Layer 5 of a small transformer language model trained on English Wikipedia (13 layers, counted from 0, width 64).
A neuron's activation on a vector x is SiLU(gate . x) times (in . x), where the dot is the dot product.
The model reads these tokens: "is" "ive " "change " "was " "the " "development " "of " "pe" "ac" "ek" "e" "ep" "ing " "meas" "ures " "to " "ov" "ers" "ee " "the " "im" "pl" "ement" "ation " "of " "ce" "ase" "fire " "agre" "ements " "in " "194"

The vector x that enters this layer's MLP at each token. A number n stands for (n - 500) times 0.0089.
0 "is": 581 665 633 379 471 502 607 480 678 493 646 507 324 613 388 426 512 637 345 468 600 572 633 474 359 456 517 520 429 525 528 464 454 723 536 338 604 398 430 551 512 477 422 414 468 636 545 391 439 433 563 780 507 440 385 532 522 460 426 570 469 363 426 335
1 "ive ": 460 537 534 362 464 518 529 539 451 592 490 603 425 570 434 420 465 709 443 518 551 556 495 567 501 426 434 391 334 493 562 629 454 650 627 301 475 252 487 685 476 499 474 370 442 397 299 365 551 486 312 593 624 532 307 525 560 399 448 537 453 330 381 504
2 "change ": 449 760 551 315 605 455 459 624 533 667 294 474 407 489 366 595 465 516 457 502 456 380 496 523 497 500 408 509 438 461 538 590 357 473 552 430 416 480 518 415 495 385 538 275 620 456 446 369 551 498 250 490 606 541 394 565 578 430 394 546 443 389 473 511
3 "was ": 498 748 484 385 428 424 326 518 382 496 447 637 516 559 549 548 575 575 531 441 574 463 547 496 584 518 377 370 392 455 482 597 466 558 655 281 548 306 464 380 549 536 588 452 426 392 241 494 508 472 249 555 628 511 476 436 562 468 498 549 361 401 434 507
4 "the ": 490 513 606 475 422 424 444 452 447 515 533 626 491 427 422 360 387 650 498 528 491 515 524 547 564 497 528 323 323 490 461 545 533 583 596 305 534 338 464 544 572 576 533 354 414 299 190 460 630 532 235 511 549 547 475 486 518 466 472 541 383 320 397 525
5 "development ": 506 681 594 391 602 450 429 560 573 608 429 478 617 491 374 546 398 470 529 542 429 507 494 563 438 492 413 492 427 469 374 496 408 411 516 447 559 675 485 363 537 585 414 313 614 376 414 366 628 586 226 371 551 506 385 530 572 479 343 624 349 398 502 545
6 "of ": 490 703 583 382 440 428 402 478 405 552 380 628 461 586 418 488 551 573 438 600 341 453 565 555 485 523 365 600 513 563 462 454 510 513 622 490 482 378 478 333 495 555 613 456 545 300 468 453 541 499 85 527 528 492 484 494 567 444 425 625 510 444 493 441
7 "pe": 380 715 610 410 565 374 479 533 697 645 481 552 561 381 476 477 536 556 518 469 506 529 479 582 432 625 334 427 472 329 488 529 574 278 614 503 549 422 587 510 441 397 592 453 567 525 526 540 319 433 454 627 408 543 358 396 447 694 421 639 360 376 546 550
8 "ac": 439 592 607 557 578 392 630 496 657 601 602 510 399 571 334 572 583 652 578 577 471 328 693 486 560 581 470 505 377 337 527 412 411 560 405 425 525 655 397 522 555 764 473 500 659 572 538 652 572 374 476 739 309 487 580 565 510 423 529 504 359 568 502 470
9 "ek": 458 660 498 367 447 470 655 704 595 506 659 542 351 452 388 425 486 460 558 501 452 525 421 423 395 416 374 480 305 595 230 460 441 447 451 451 584 591 568 381 586 508 539 478 393 550 620 296 345 436 418 674 434 311 563 569 552 465 440 552 571 666 531 547
10 "e": 371 666 610 406 583 565 612 542 557 456 592 635 421 447 487 438 512 527 477 442 287 689 485 508 335 572 494 586 483 590 665 306 697 445 519 461 428 455 442 344 577 541 580 453 512 498 459 323 405 467 419 627 353 359 457 627 504 532 352 746 606 490 564 517
11 "ep": 564 629 584 312 452 422 699 505 703 482 763 560 302 373 484 326 448 468 669 488 299 509 587 436 536 434 522 373 344 476 593 462 431 412 439 552 450 713 483 631 552 485 473 428 592 469 534 506 533 526 444 623 399 497 503 695 471 527 483 579 575 525 591 483
12 "ing ": 388 728 659 333 487 558 459 483 467 641 479 519 357 505 392 468 495 522 456 526 329 509 504 558 534 459 437 528 547 604 551 445 480 424 548 554 482 655 430 384 509 468 476 275 551 357 411 454 566 552 206 498 465 464 443 527 548 417 337 566 542 567 469 480
13 "meas": 465 692 520 536 431 472 654 454 557 584 405 405 583 398 483 449 507 533 560 465 482 384 557 439 546 577 361 618 404 421 500 422 450 518 501 483 562 325 443 323 475 457 511 243 671 579 416 546 536 491 551 604 457 485 427 559 378 451 571 600 256 319 428 321
14 "ures ": 446 738 489 364 562 449 397 563 464 498 481 551 545 478 310 603 420 618 372 388 680 559 510 501 562 456 397 437 467 588 330 579 380 526 586 487 500 668 303 422 553 475 411 388 496 384 279 454 516 491 305 479 669 537 424 472 564 464 447 527 353 530 503 353
15 "to ": 447 705 545 389 380 370 400 512 425 494 500 552 617 584 533 531 458 604 476 551 413 380 577 492 476 525 354 563 424 600 525 454 434 283 564 455 520 330 452 385 606 531 608 501 503 293 325 461 483 568 168 495 600 508 557 507 514 498 471 454 425 341 584 394
16 "ov": 367 496 601 318 459 372 766 588 573 479 470 442 361 350 567 460 476 444 569 551 601 438 562 417 459 522 384 603 534 484 474 556 378 385 482 529 430 426 597 25 584 587 523 480 463 507 524 401 471 468 480 444 484 427 482 623 598 539 561 530 446 381 485 477
17 "ers": 381 748 551 379 571 452 509 551 601 491 589 396 273 552 600 519 533 610 496 368 503 665 568 524 451 617 549 465 351 427 465 448 530 520 552 445 409 580 513 305 512 427 269 452 444 589 430 493 537 296 630 489 553 591 409 532 262 537 366 481 577 474 530 408
18 "ee ": 368 661 586 315 497 427 447 653 407 705 399 540 387 476 358 525 567 480 367 605 457 433 490 526 539 446 368 459 399 507 510 465 406 503 593 531 380 539 384 427 640 544 468 421 535 350 464 476 566 426 216 428 544 515 330 460 605 478 410 625 579 618 505 479
19 "the ": 521 568 669 443 408 419 440 373 449 507 454 617 480 378 477 384 446 627 447 543 426 492 500 540 544 493 503 407 413 506 470 512 516 552 538 387 576 497 492 458 585 566 548 341 455 298 251 502 667 535 130 538 537 557 473 500 509 448 427 565 430 379 430 513
20 "im": 352 534 626 325 416 348 628 374 664 458 348 575 439 408 560 487 422 512 484 452 543 331 461 426 455 502 450 474 397 552 386 520 469 458 515 499 690 306 593 308 498 473 583 344 644 638 585 676 400 466 463 453 539 436 610 488 528 434 444 520 529 256 475 413
21 "pl": 405 686 594 430 363 415 613 597 721 478 586 465 486 385 648 494 474 499 280 445 660 633 589 409 545 558 348 503 390 664 440 633 553 458 499 470 415 476 511 340 601 466 509 420 411 584 495 484 553 487 475 591 533 504 387 409 301 270 484 498 458 574 476 398
22 "ement": 547 707 477 368 579 508 560 708 608 364 624 380 330 525 460 596 559 615 465 394 594 416 627 350 413 479 370 557 279 587 372 484 449 506 450 321 307 666 489 420 516 560 482 416 417 599 470 408 597 488 470 556 475 483 356 589 413 592 488 505 484 504 362 391
23 "ation ": 413 752 519 356 624 487 432 604 504 499 461 447 368 442 343 528 490 409 407 484 371 566 515 373 489 487 454 554 378 587 392 484 499 413 527 450 562 668 488 391 468 539 397 359 527 422 312 351 607 536 253 570 538 524 341 543 583 371 294 551 529 488 495 478
24 "of ": 472 716 606 379 430 428 399 473 410 506 382 573 442 560 450 494 572 528 428 554 401 419 561 530 468 512 399 620 493 614 516 454 533 481 599 499 511 321 476 279 513 587 576 465 539 331 409 476 533 491 78 485 501 520 462 507 514 450 415 605 553 410 512 452
25 "ce": 562 661 651 395 527 523 593 358 614 621 208 571 451 415 558 459 524 519 532 350 554 519 479 505 418 463 301 447 360 372 582 536 345 416 629 546 513 366 519 395 595 424 607 407 491 644 453 374 443 432 464 644 532 432 505 435 427 682 534 694 378 362 537 501
26 "ase": 505 689 691 347 617 465 528 489 575 546 570 491 380 429 410 573 462 481 475 490 487 406 520 385 487 391 490 453 229 551 690 274 321 665 615 519 584 497 370 463 420 475 538 409 625 692 518 415 450 454 506 651 507 352 436 471 520 448 449 580 493 568 520 432
27 "fire ": 457 700 421 229 474 400 489 622 481 642 448 456 396 390 446 658 552 384 468 515 463 371 505 573 533 435 445 487 404 482 479 490 450 541 610 492 535 667 406 460 561 413 613 432 409 418 447 324 512 510 275 633 469 509 272 541 495 482 354 481 434 644 488 490
28 "agre": 450 617 550 461 525 295 575 636 539 545 265 598 433 399 419 628 562 581 522 543 422 352 325 381 406 571 361 434 391 488 549 605 387 312 501 366 349 505 388 405 472 473 707 402 551 600 650 575 503 380 477 606 439 374 512 423 514 456 271 543 396 418 482 531
29 "ements ": 460 787 546 375 646 513 407 691 514 526 494 481 373 490 454 690 550 504 446 447 539 469 434 507 587 533 430 548 449 520 420 465 366 440 607 368 383 569 335 407 446 674 537 375 551 499 379 391 587 488 212 549 632 507 435 607 504 497 398 501 453 573 465 464
30 "in ": 416 684 478 347 352 405 456 435 402 542 452 494 397 468 505 518 485 507 516 488 413 306 506 563 486 536 327 632 467 487 456 493 548 491 555 425 546 329 398 311 565 615 551 499 522 237 334 421 554 406 182 528 574 542 504 568 532 510 535 455 466 361 465 464
31 "194": 446 501 556 424 399 353 606 579 399 625 408 428 686 525 387 584 477 451 568 494 565 389 364 355 354 503 316 441 580 446 459 485 585 522 409 432 421 505 501 223 584 500 420 441 444 347 384 593 594 378 523 616 717 296 350 446 505 512 350 521 480 397 531 467

Each question shows the input weights of one neuron of the MLP. A number n stands for (n - 500) times 0.0011.

n65 gate: 630 468 429 726 445 504 661 572 483 462 361 358 478 422 526 344 476 528 597 459 594 454 572 570 662 367 527 379 376 508 463 594 530 345 437 454 420 373 383 609 479 453 459 685 550 397 415 434 427 643 538 597 567 576 190 603 708 665 354 491 536 520 394 560
n65 in: 487 529 432 546 429 536 316 266 579 608 434 675 614 530 449 624 407 618 541 692 428 619 461 487 686 530 433 426 369 647 439 456 469 566 554 514 527 538 482 377 437 607 631 478 559 426 521 568 516 474 511 377 495 503 675 594 478 383 620 598 606 459 436 649
On which token does it fire most, and how strongly? 4 "the ", at about 0.6

n147 gate: 426 343 539 531 437 592 483 418 622 359 338 403 505 396 337 428 301 585 604 590 887 609 449 693 578 467 537 564 676 414 498 498 526 537 260 515 472 592 573 476 619 242 378 765 503 394 391 725 599 353 619 410 532 566 473 278 615 542 463 458 541 429 513 572
n147 in: 314 483 629 383 529 575 472 637 543 595 448 509 406 370 715 376 485 495 607 559 592 636 443 441 412 492 519 676 548 461 511 382 532 499 562 472 514 402 688 465 507 538 452 577 480 413 475 626 526 613 402 257 438 543 617 496 571 483 454 443 707 288 516 643
On which token does it fire most, and how strongly? 8 "ac", at about 0.43

n41 gate: 314 436 296 617 562 580 528 292 613 687 496 590 485 774 453 427 472 572 402 405 562 475 536 435 595 475 472 631 515 507 447 375 522 503 458 390 851 394 557 537 783 502 641 632 390 391 453 456 440 403 550 466 495 705 508 456 426 669 485 319 416 483 352 609
n41 in: 469 425 418 556 587 534 430 536 503 501 740 433 396 524 600 537 662 460 288 590 642 472 599 298 526 416 395 450 479 482 561 474 623 573 476 453 519 566 361 535 652 320 410 530 340 651 325 515 586 417 542 563 589 581 443 424 617 419 560 429 574 650 376 393
It fires most on token 5 "development "

n96 gate: 575 493 644 487 307 443 493 549 555 565 320 502 565 651 599 427 477 530 410 595 441 513 283 395 602 475 571 538 603 239 527 386 433 646 603 596 412 621 454 576 307 504 340 358 540 553 500 531 623 449 508 615 427 373 468 338 651 474 533 526 640 475 481 479
n96 in: 644 503 439 426 296 419 394 527 520 645 385 560 456 573 579 547 291 545 437 654 484 508 431 485 559 518 416 509 659 428 626 343 554 522 547 489 543 578 407 530 339 500 533 492 491 385 504 334 550 549 465 644 410 464 596 282 524 504 464 471 489 496 375 543
It fires most on token 12 "ing "

n87 gate: 442 407 283 472 469 561 477 602 529 690 577 616 444 667 411 533 517 480 345 704 560 371 471 512 390 505 654 333 416 466 599 526 532 637 618 390 304 585 480 531 420 395 280 426 642 471 556 627 244 390 543 587 484 554 486 615 316 404 466 378 395 418 449 398
n87 in: 373 484 463 604 414 539 386 423 550 618 547 427 557 518 355 499 534 377 499 518 489 477 575 464 536 507 674 626 564 698 658 323 624 361 447 433 317 642 426 456 468 394 439 475 430 547 427 404 528 613 423 355 336 448 380 548 438 574 340 466 551 462 508 565
It fires most on token 25 "ce"

n100 gate: 614 414 463 567 713 524 482 411 610 523 474 495 400 569 576 379 583 356 527 525 548 351 325 409 583 611 736 455 419 319 537 605 419 483 467 430 406 535 320 509 665 365 410 576 512 594 526 473 495 400 592 487 563 524 378 645 672 580 497 559 563 546 534 502
n100 in: 495 553 539 412 648 521 456 442 629 535 538 455 296 518 512 485 467 391 527 537 612 565 534 467 432 401 614 469 294 394 631 505 605 635 500 414 502 475 314 381 557 407 413 618 543 403 415 520 513 592 481 361 604 503 578 419 597 563 500 615 442 549 583 540
Its two highest activations, in order, are on tokens 17 "ers", 11 "ep"

n191 gate: 476 520 454 506 348 410 511 512 517 295 305 454 674 327 731 355 333 471 441 667 528 370 319 638 370 437 302 533 655 439 423 472 286 340 534 443 534 612 340 552 377 321 339 440 430 566 408 743 472 516 567 498 448 475 701 327 350 384 489 572 615 364 324 530
n191 in: 392 527 532 576 332 431 642 497 342 601 610 458 501 424 724 414 486 703 580 423 653 416 334 359 533 473 511 505 372 297 452 524 410 451 468 502 455 430 592 612 507 512 509 468 471 389 434 637 454 392 397 425 506 494 499 530 505 467 464 469 553 553 572 694
It fires most on token 20 "im"

n151 gate: 466 475 495 613 631 566 520 451 444 317 563 691 539 484 600 543 488 517 628 585 752 392 545 445 396 480 488 608 311 514 690 561 303 688 677 335 508 606 530 531 487 384 492 467 562 564 834 684 398 553 696 519 379 479 543 473 601 552 705 719 524 460 280 721
n151 in: 471 491 531 482 480 531 485 424 274 306 535 573 380 543 405 626 373 589 690 619 512 485 590 411 497 484 517 579 241 477 590 398 444 649 645 578 545 525 372 500 437 468 682 486 590 529 597 553 500 538 481 606 645 492 572 472 701 456 708 614 420 471 391 522
Its two highest activations, in order, are on tokens 26 "ase", 8 "ac"

n129 gate: 289 621 473 567 396 703 504 662 533 469 487 447 536 527 500 452 365 449 322 380 547 422 427 600 345 539 379 563 497 705 445 538 344 375 461 472 542 426 630 503 628 522 518 692 442 607 422 598 471 424 488 373 639 450 430 474 314 411 493 518 430 620 352 488
n129 in: 560 466 394 520 449 547 457 623 435 467 556 415 501 488 525 591 597 554 469 517 651 606 566 316 457 554 488 529 662 592 348 560 502 583 420 558 572 435 504 661 555 511 682 523 264 529 471 482 441 277 405 462 462 533 595 568 373 335 412 583 467 590 573 470
Its two highest activations, in order, are on tokens 21 "pl", 9 "ek"

n189 gate: 476 516 476 524 569 456 299 399 393 501 457 481 300 544 507 691 407 712 475 439 578 382 480 390 501 457 527 373 673 469 369 699 489 521 419 427 489 352 701 617 414 425 322 750 470 450 458 585 697 535 485 428 563 381 554 640 530 548 729 633 675 224 248 559
n189 in: 551 485 324 379 570 674 509 414 475 654 529 529 742 532 402 461 439 439 558 527 534 649 423 573 405 419 588 584 395 506 582 409 641 339 460 572 390 509 317 507 533 535 414 586 564 491 414 593 545 585 410 401 494 468 632 537 490 675 538 396 337 479 453 427
It fires most on token 21 "pl"

n42 gate: 387 410 467 536 542 518 497 623 518 529 505 606 373 486 441 506 410 525 456 365 349 413 483 483 658 476 683 541 556 590 524 589 448 854 524 444 609 589 435 392 631 447 567 523 455 474 660 497 427 466 474 670 349 516 576 753 367 382 474 536 539 785 563 508
n42 in: 619 462 337 515 583 545 396 497 544 463 464 355 381 582 541 508 407 622 407 514 520 250 458 469 564 473 540 468 507 387 462 510 652 553 491 458 309 570 580 362 496 392 403 515 443 505 397 469 487 356 434 505 570 470 578 569 516 599 392 398 625 684 674 360
It fires most on token 27 "fire "

n44 gate: 536 482 387 548 447 541 508 477 613 688 361 416 456 449 573 417 590 592 415 524 427 427 412 694 644 382 362 541 493 530 478 608 618 402 485 542 613 380 500 484 509 540 539 400 655 610 539 585 580 527 449 364 563 511 681 490 688 652 577 481 589 460 389 440
n44 in: 442 449 578 451 595 531 632 431 587 648 460 354 486 488 463 641 390 456 517 473 343 575 446 419 587 492 598 519 608 540 509 525 479 542 522 434 604 408 644 451 658 547 423 629 455 460 299 189 419 382 515 499 585 490 506 610 481 476 479 410 464 393 554 592
It fires most on token 30 "in "

n4 gate: 341 694 614 455 585 437 596 528 523 577 457 546 553 660 489 486 420 339 531 638 549 568 363 679 614 461 584 428 486 310 537 368 385 555 331 322 505 638 667 509 537 627 578 607 419 428 586 628 549 563 449 402 549 567 557 379 507 531 680 506 663 644 407 621
n4 in: 466 380 415 407 444 523 530 670 517 428 340 365 626 395 498 438 443 631 416 502 400 393 665 324 351 486 442 570 596 520 492 566 410 451 423 463 611 490 518 349 571 533 438 517 381 544 430 498 446 657 405 489 482 384 308 482 616 367 543 473 379 523 559 565
On which token does it fire most, and how strongly? 5 "development ", at about 0.37

n74 gate: 448 639 425 424 478 586 403 607 543 515 535 684 505 620 640 410 366 310 497 535 514 418 545 604 488 487 540 400 349 583 577 417 401 645 678 519 448 404 399 525 834 537 595 478 262 311 521 598 639 543 470 603 507 580 482 450 620 531 391 592 613 323 359 509
n74 in: 620 498 519 451 733 625 469 355 482 522 390 506 496 592 477 498 480 544 551 550 338 557 431 452 618 587 446 599 538 672 363 537 605 500 538 499 519 596 447 464 368 618 589 343 467 463 553 564 421 520 512 448 431 529 549 552 477 432 334 502 547 586 505 666
It fires most on token 6 "of "

n106 gate: 531 723 533 652 522 518 506 470 484 468 518 433 490 608 570 609 369 474 528 443 611 514 444 511 493 391 645 529 460 479 491 439 281 400 442 442 713 412 477 554 529 528 422 487 460 701 529 363 421 849 422 347 451 441 368 707 456 516 437 572 515 340 542 650
n106 in: 589 485 418 408 379 334 561 446 347 470 538 506 396 595 491 700 606 554 538 548 518 579 549 527 588 527 532 545 426 487 707 573 357 511 540 599 394 464 674 550 423 444 342 450 663 418 602 501 490 412 431 549 524 554 462 550 498 632 498 456 497 509 351 426
On which token does it fire most, and how strongly? 2 "change ", at about 0.36

n11 gate: 389 463 566 498 416 406 503 697 562 488 538 511 616 557 472 486 407 706 529 471 503 425 300 412 532 594 395 735 507 421 523 420 487 621 592 540 472 472 527 526 476 498 520 594 525 525 487 630 537 403 475 497 353 566 500 479 659 322 496 557 624 485 394 410
n11 in: 629 426 506 648 545 636 458 458 552 425 475 546 461 474 585 555 429 532 570 507 386 615 444 658 456 609 461 593 460 317 579 518 571 511 555 449 434 664 405 327 550 551 548 373 618 402 614 620 474 548 499 578 555 413 654 386 477 578 441 509 446 551 555 550
It fires most on token 8 "ac"

n131 gate: 406 486 490 446 648 577 499 418 235 479 350 496 780 525 599 463 419 545 538 809 453 615 515 447 597 310 479 682 742 489 401 660 349 441 323 527 638 281 683 539 495 590 597 571 474 493 603 593 532 475 462 412 440 590 424 539 601 496 520 512 484 531 415 708
n131 in: 496 587 539 405 588 546 569 560 411 419 319 506 581 481 451 666 642 483 485 538 455 436 575 354 589 362 480 559 281 527 485 586 419 432 518 476 579 411 574 458 452 515 581 493 626 449 492 508 355 519 423 437 524 476 597 533 704 487 516 577 311 618 581 659
On which token does it fire most, and how strongly? 6 "of ", at about 0.47

n62 gate: 636 422 343 684 463 568 550 328 494 468 664 405 644 275 425 448 570 594 455 552 490 483 524 381 621 538 509 792 622 424 503 611 682 511 422 460 521 546 498 550 508 502 393 571 272 962 596 557 729 541 626 444 526 484 360 677 405 516 572 226 438 497 383 453
n62 in: 465 410 485 529 539 455 507 429 515 340 550 491 501 511 371 414 396 433 490 641 691 504 588 424 606 528 584 442 491 597 467 419 481 396 352 389 608 648 379 423 453 418 472 450 472 525 301 487 525 600 515 509 404 558 513 520 362 554 741 462 539 590 501 475
It fires most on token 28 "agre"

n79 gate: 235 497 563 522 552 456 570 375 412 476 438 402 564 533 476 158 456 427 418 614 357 581 487 508 397 586 522 587 608 449 443 490 308 582 543 530 545 425 673 430 391 416 555 465 580 651 528 625 286 501 593 553 494 538 500 542 434 579 701 720 445 397 539 425
n79 in: 464 458 567 545 608 531 535 314 421 555 651 378 443 414 413 417 575 534 615 549 301 394 491 514 394 562 475 530 395 521 657 403 500 576 604 382 546 468 525 428 409 464 333 583 446 583 378 513 455 393 546 429 564 632 712 501 542 692 587 570 398 498 390 460
On which token does it fire most, and how strongly? 13 "meas", at about 1.3

n92 gate: 525 321 388 609 730 603 715 492 536 495 484 584 413 450 344 404 547 383 337 510 490 674 507 473 534 597 571 625 579 632 628 507 676 497 295 456 548 468 442 434 575 420 558 765 568 599 387 611 414 371 613 356 583 583 531 581 475 384 683 496 450 614 549 752
n92 in: 503 595 463 492 631 590 509 492 396 486 545 551 409 485 520 551 460 701 382 463 288 432 579 431 499 597 435 583 410 507 483 310 492 653 711 482 573 463 593 603 593 711 409 525 424 447 469 500 532 525 490 621 331 605 521 581 561 449 470 474 492 484 634 242
Its three highest activations, in order, are on tokens 10 "e", 31 "194", 28 "agre"

n17 gate: 496 467 370 627 559 357 467 541 510 281 568 274 692 823 476 507 449 480 418 716 529 582 370 301 585 351 300 531 477 416 723 506 469 490 465 388 526 647 669 382 683 445 534 456 713 590 460 528 327 627 664 418 224 381 526 546 512 362 599 413 568 625 496 658
n17 in: 528 388 392 505 524 331 538 470 461 491 457 375 589 548 240 382 527 343 405 441 558 427 509 575 626 210 480 340 413 600 564 473 514 356 450 467 559 615 536 534 646 368 519 534 710 417 443 513 439 541 563 521 476 570 580 445 466 552 633 559 406 451 465 512
On which token does it fire most, and how strongly? 17 "ers", at about 0.42

n6 gate: 594 584 476 527 523 443 550 349 552 479 446 320 567 527 501 335 128 492 605 488 487 496 395 381 486 417 378 529 463 415 466 674 418 570 593 352 592 403 443 433 530 702 616 712 473 580 566 621 637 465 390 371 561 616 500 546 389 638 646 481 443 443 659 510
n6 in: 321 531 484 563 539 489 481 267 536 353 647 215 503 513 584 474 556 542 586 475 438 381 578 389 480 323 499 580 395 654 499 550 501 467 459 487 471 400 456 593 571 548 464 553 479 510 579 616 487 396 461 575 412 503 416 524 489 641 421 690 311 590 465 420
Its two highest activations, in order, are on tokens 13 "meas", 30 "in "

n171 gate: 468 633 433 340 483 497 483 612 356 413 354 597 509 540 504 294 565 534 332 615 404 392 423 551 549 598 450 565 416 695 529 342 506 566 679 475 673 480 463 533 424 560 422 517 739 491 384 518 609 445 348 475 333 528 387 354 457 322 526 566 510 442 370 571
n171 in: 367 529 588 484 342 545 508 501 591 460 575 618 541 405 414 504 749 448 380 664 477 405 459 479 484 444 485 398 629 589 480 596 435 611 462 486 452 570 574 444 591 367 552 431 331 470 612 548 523 348 531 434 392 568 612 582 403 576 290 475 508 689 570 443
Its three highest activations, in order, are on tokens 18 "ee ", 12 "ing ", 27 "fire "

n46 gate: 514 536 593 512 566 461 413 391 500 517 399 567 594 528 648 666 539 427 507 594 473 529 456 657 512 429 597 638 494 452 353 566 557 535 618 459 540 537 582 533 290 507 696 575 538 570 497 613 469 537 424 615 388 532 515 405 576 402 686 410 325 644 443 620
n46 in: 393 517 443 465 545 441 538 448 539 593 615 487 562 485 573 489 635 279 485 423 478 542 438 586 596 483 383 517 539 419 424 402 548 416 426 517 421 628 373 504 339 529 537 412 577 646 548 526 435 596 486 652 419 481 512 446 408 675 498 344 474 524 439 620
Its two highest activations, in order, are on tokens 7 "pe", 1 "ive "

n177 gate: 521 350 459 546 385 344 430 581 370 501 268 412 270 552 669 429 398 610 599 593 490 645 438 414 344 384 497 446 769 620 397 295 521 550 428 730 453 659 640 457 475 497 512 507 710 529 532 515 520 420 682 571 380 557 456 386 585 547 514 453 625 334 399 654
n177 in: 310 445 393 527 417 515 641 638 533 484 623 392 451 502 456 514 724 506 499 412 487 395 452 461 460 495 545 576 498 426 614 536 560 744 463 512 494 534 490 533 373 521 330 591 425 504 608 390 571 678 401 399 664 450 406 431 491 506 477 472 236 561 472 472
On which token does it fire most, and how strongly? 25 "ce", at about 0.29

n50 gate: 435 349 430 527 584 530 368 741 353 587 446 354 491 596 503 507 367 717 503 524 650 485 454 557 545 546 460 460 586 464 621 708 330 518 659 460 622 412 386 707 451 581 595 517 718 401 521 632 572 611 431 631 470 678 430 571 556 565 554 574 695 400 400 572
n50 in: 575 658 490 443 552 402 356 449 488 559 489 479 561 605 538 607 620 609 475 426 505 307 512 547 536 513 476 493 397 320 419 495 339 558 666 473 528 613 556 536 466 408 699 449 474 512 504 356 409 452 378 610 488 556 428 343 543 560 493 540 609 423 568 490
It fires most on token 1 "ive "

n81 gate: 369 592 463 473 587 518 625 471 573 674 472 470 542 636 538 455 350 495 444 770 564 507 381 560 408 496 439 488 595 296 490 575 322 684 444 355 448 400 815 569 568 609 485 564 617 542 528 612 538 532 528 467 566 464 494 418 450 524 463 557 424 548 380 506
n81 in: 481 490 589 480 675 541 423 467 421 411 501 253 649 580 376 354 398 521 496 430 451 473 510 582 533 467 530 575 482 608 604 581 546 474 524 517 368 299 447 647 221 425 488 560 561 547 454 320 547 511 502 629 397 558 524 630 516 587 343 459 390 527 560 425
It fires most on token 1 "ive "

n22 gate: 430 491 466 515 402 524 550 509 419 378 444 389 318 739 641 532 455 521 611 639 487 469 230 522 408 296 661 547 352 328 595 732 374 550 638 325 573 579 501 524 517 555 583 251 607 591 524 375 556 542 591 621 475 433 611 336 579 490 460 486 474 530 437 339
n22 in: 601 639 516 478 517 538 606 457 452 466 435 340 694 550 354 679 539 523 570 587 627 482 627 508 441 419 448 519 511 644 553 516 520 588 519 387 588 482 618 455 403 618 540 483 699 551 559 460 593 564 546 340 767 571 355 494 468 525 461 618 528 563 411 451
It fires most on token 26 "ase"

n185 gate: 422 483 555 571 314 532 580 502 363 461 365 581 428 485 552 549 299 694 399 524 598 452 716 291 509 498 580 590 370 565 523 566 494 497 596 420 548 412 220 350 456 429 547 601 417 659 508 483 313 648 620 444 558 656 278 398 546 584 441 441 573 416 483 428
n185 in: 475 431 517 677 452 602 534 521 431 653 595 431 564 579 573 661 516 518 396 430 562 390 619 468 716 471 486 367 399 391 602 395 614 660 373 553 678 489 401 487 440 497 443 512 377 414 410 482 467 553 531 648 552 433 340 688 476 454 305 464 647 497 377 507
Its three highest activations, in order, are on tokens 0 "is", 1 "ive ", 26 "ase"

n98 gate: 503 421 529 595 531 513 388 544 408 590 629 544 493 365 554 508 578 383 446 413 538 306 555 581 434 461 588 460 513 548 557 591 357 476 510 563 586 348 532 627 439 610 361 598 398 536 518 342 673 510 516 452 554 573 263 659 521 398 465 627 404 531 488 550
n98 in: 509 466 531 534 457 567 493 475 581 458 508 422 557 519 299 467 405 554 464 509 478 705 496 620 494 437 468 545 624 457 547 457 496 499 593 448 290 456 496 353 424 462 629 394 537 468 433 665 666 435 618 548 478 529 636 358 580 452 447 512 687 374 414 483
It fires most on token 9 "ek"

n0 gate: 361 630 334 518 600 595 348 526 498 415 675 699 311 633 531 369 483 515 445 554 472 477 538 463 573 623 537 514 453 412 929 549 587 553 524 380 657 619 439 709 644 545 403 403 802 567 525 816 676 558 405 538 517 616 612 425 609 483 789 527 827 366 469 441
n0 in: 546 471 479 456 451 453 418 513 470 417 609 521 560 516 506 632 544 537 383 580 529 587 510 494 674 340 409 600 330 393 459 324 504 462 491 544 640 376 361 513 412 317 503 577 510 343 500 571 344 544 617 555 409 437 561 564 343 504 497 307 568 509 502 463
On which token does it fire most, and how strongly? 5 "development ", at about 0.38

n7 gate: 477 458 453 573 437 470 609 567 455 437 428 459 390 551 423 460 521 497 454 392 714 320 495 501 540 552 588 493 528 499 605 605 514 551 457 451 595 547 612 367 630 289 362 501 596 558 434 624 439 582 511 348 397 494 433 502 682 415 447 467 419 639 496 635
n7 in: 453 596 462 521 522 598 630 673 445 436 376 515 474 460 409 425 503 192 443 498 623 510 585 377 433 577 493 438 537 586 461 445 538 409 498 428 571 448 554 435 579 384 492 518 561 493 609 522 469 451 572 592 548 599 430 574 309 376 409 451 504 546 514 518
It fires most on token 16 "ov"

n82 gate: 228 452 546 510 560 546 524 562 255 614 466 431 385 494 519 569 372 397 343 775 474 599 388 687 388 383 500 574 459 378 713 673 397 573 522 429 368 479 404 542 542 391 272 452 497 366 556 584 463 440 361 715 381 640 415 428 370 415 660 582 448 481 439 483
n82 in: 457 365 430 454 507 366 362 468 325 549 486 526 420 527 526 430 568 556 620 664 561 392 431 597 412 546 464 510 284 507 452 406 450 610 416 544 425 475 462 434 416 394 569 356 446 442 467 277 514 391 446 340 384 539 297 407 397 444 422 595 709 615 422 488
Its three highest activations, in order, are on tokens 18 "ee ", 1 "ive ", 27 "fire "

n110 gate: 487 431 333 784 563 504 361 578 421 518 534 468 419 489 465 624 711 449 180 631 528 587 332 406 480 593 582 271 600 561 779 449 763 604 484 545 411 610 652 419 605 381 227 529 397 576 885 574 568 262 771 332 439 376 389 563 536 423 465 331 594 588 370 452
n110 in: 553 503 614 511 480 586 478 345 530 391 440 493 454 560 492 451 617 223 745 655 407 563 573 389 477 484 651 479 434 697 549 541 274 528 526 473 303 661 526 656 555 537 516 593 513 553 505 447 595 278 494 486 329 541 532 455 504 628 503 653 346 631 577 351
It fires most on token 20 "im"

n1 gate: 595 649 355 545 297 573 552 481 537 391 421 466 431 761 358 563 455 571 455 545 634 428 529 574 542 509 546 348 616 402 557 398 447 623 630 361 446 620 447 572 675 617 344 524 545 343 348 500 602 312 693 438 454 455 287 478 455 443 552 451 619 617 283 592
n1 in: 688 522 311 519 410 592 351 491 626 521 583 425 477 664 391 583 580 737 491 592 518 505 413 333 419 634 523 394 453 621 655 461 493 453 528 309 564 609 314 449 525 589 420 536 400 502 569 455 604 502 549 564 650 451 424 501 374 617 491 315 546 600 619 504
Its three highest activations, in order, are on tokens 22 "ement", 17 "ers", 0 "is"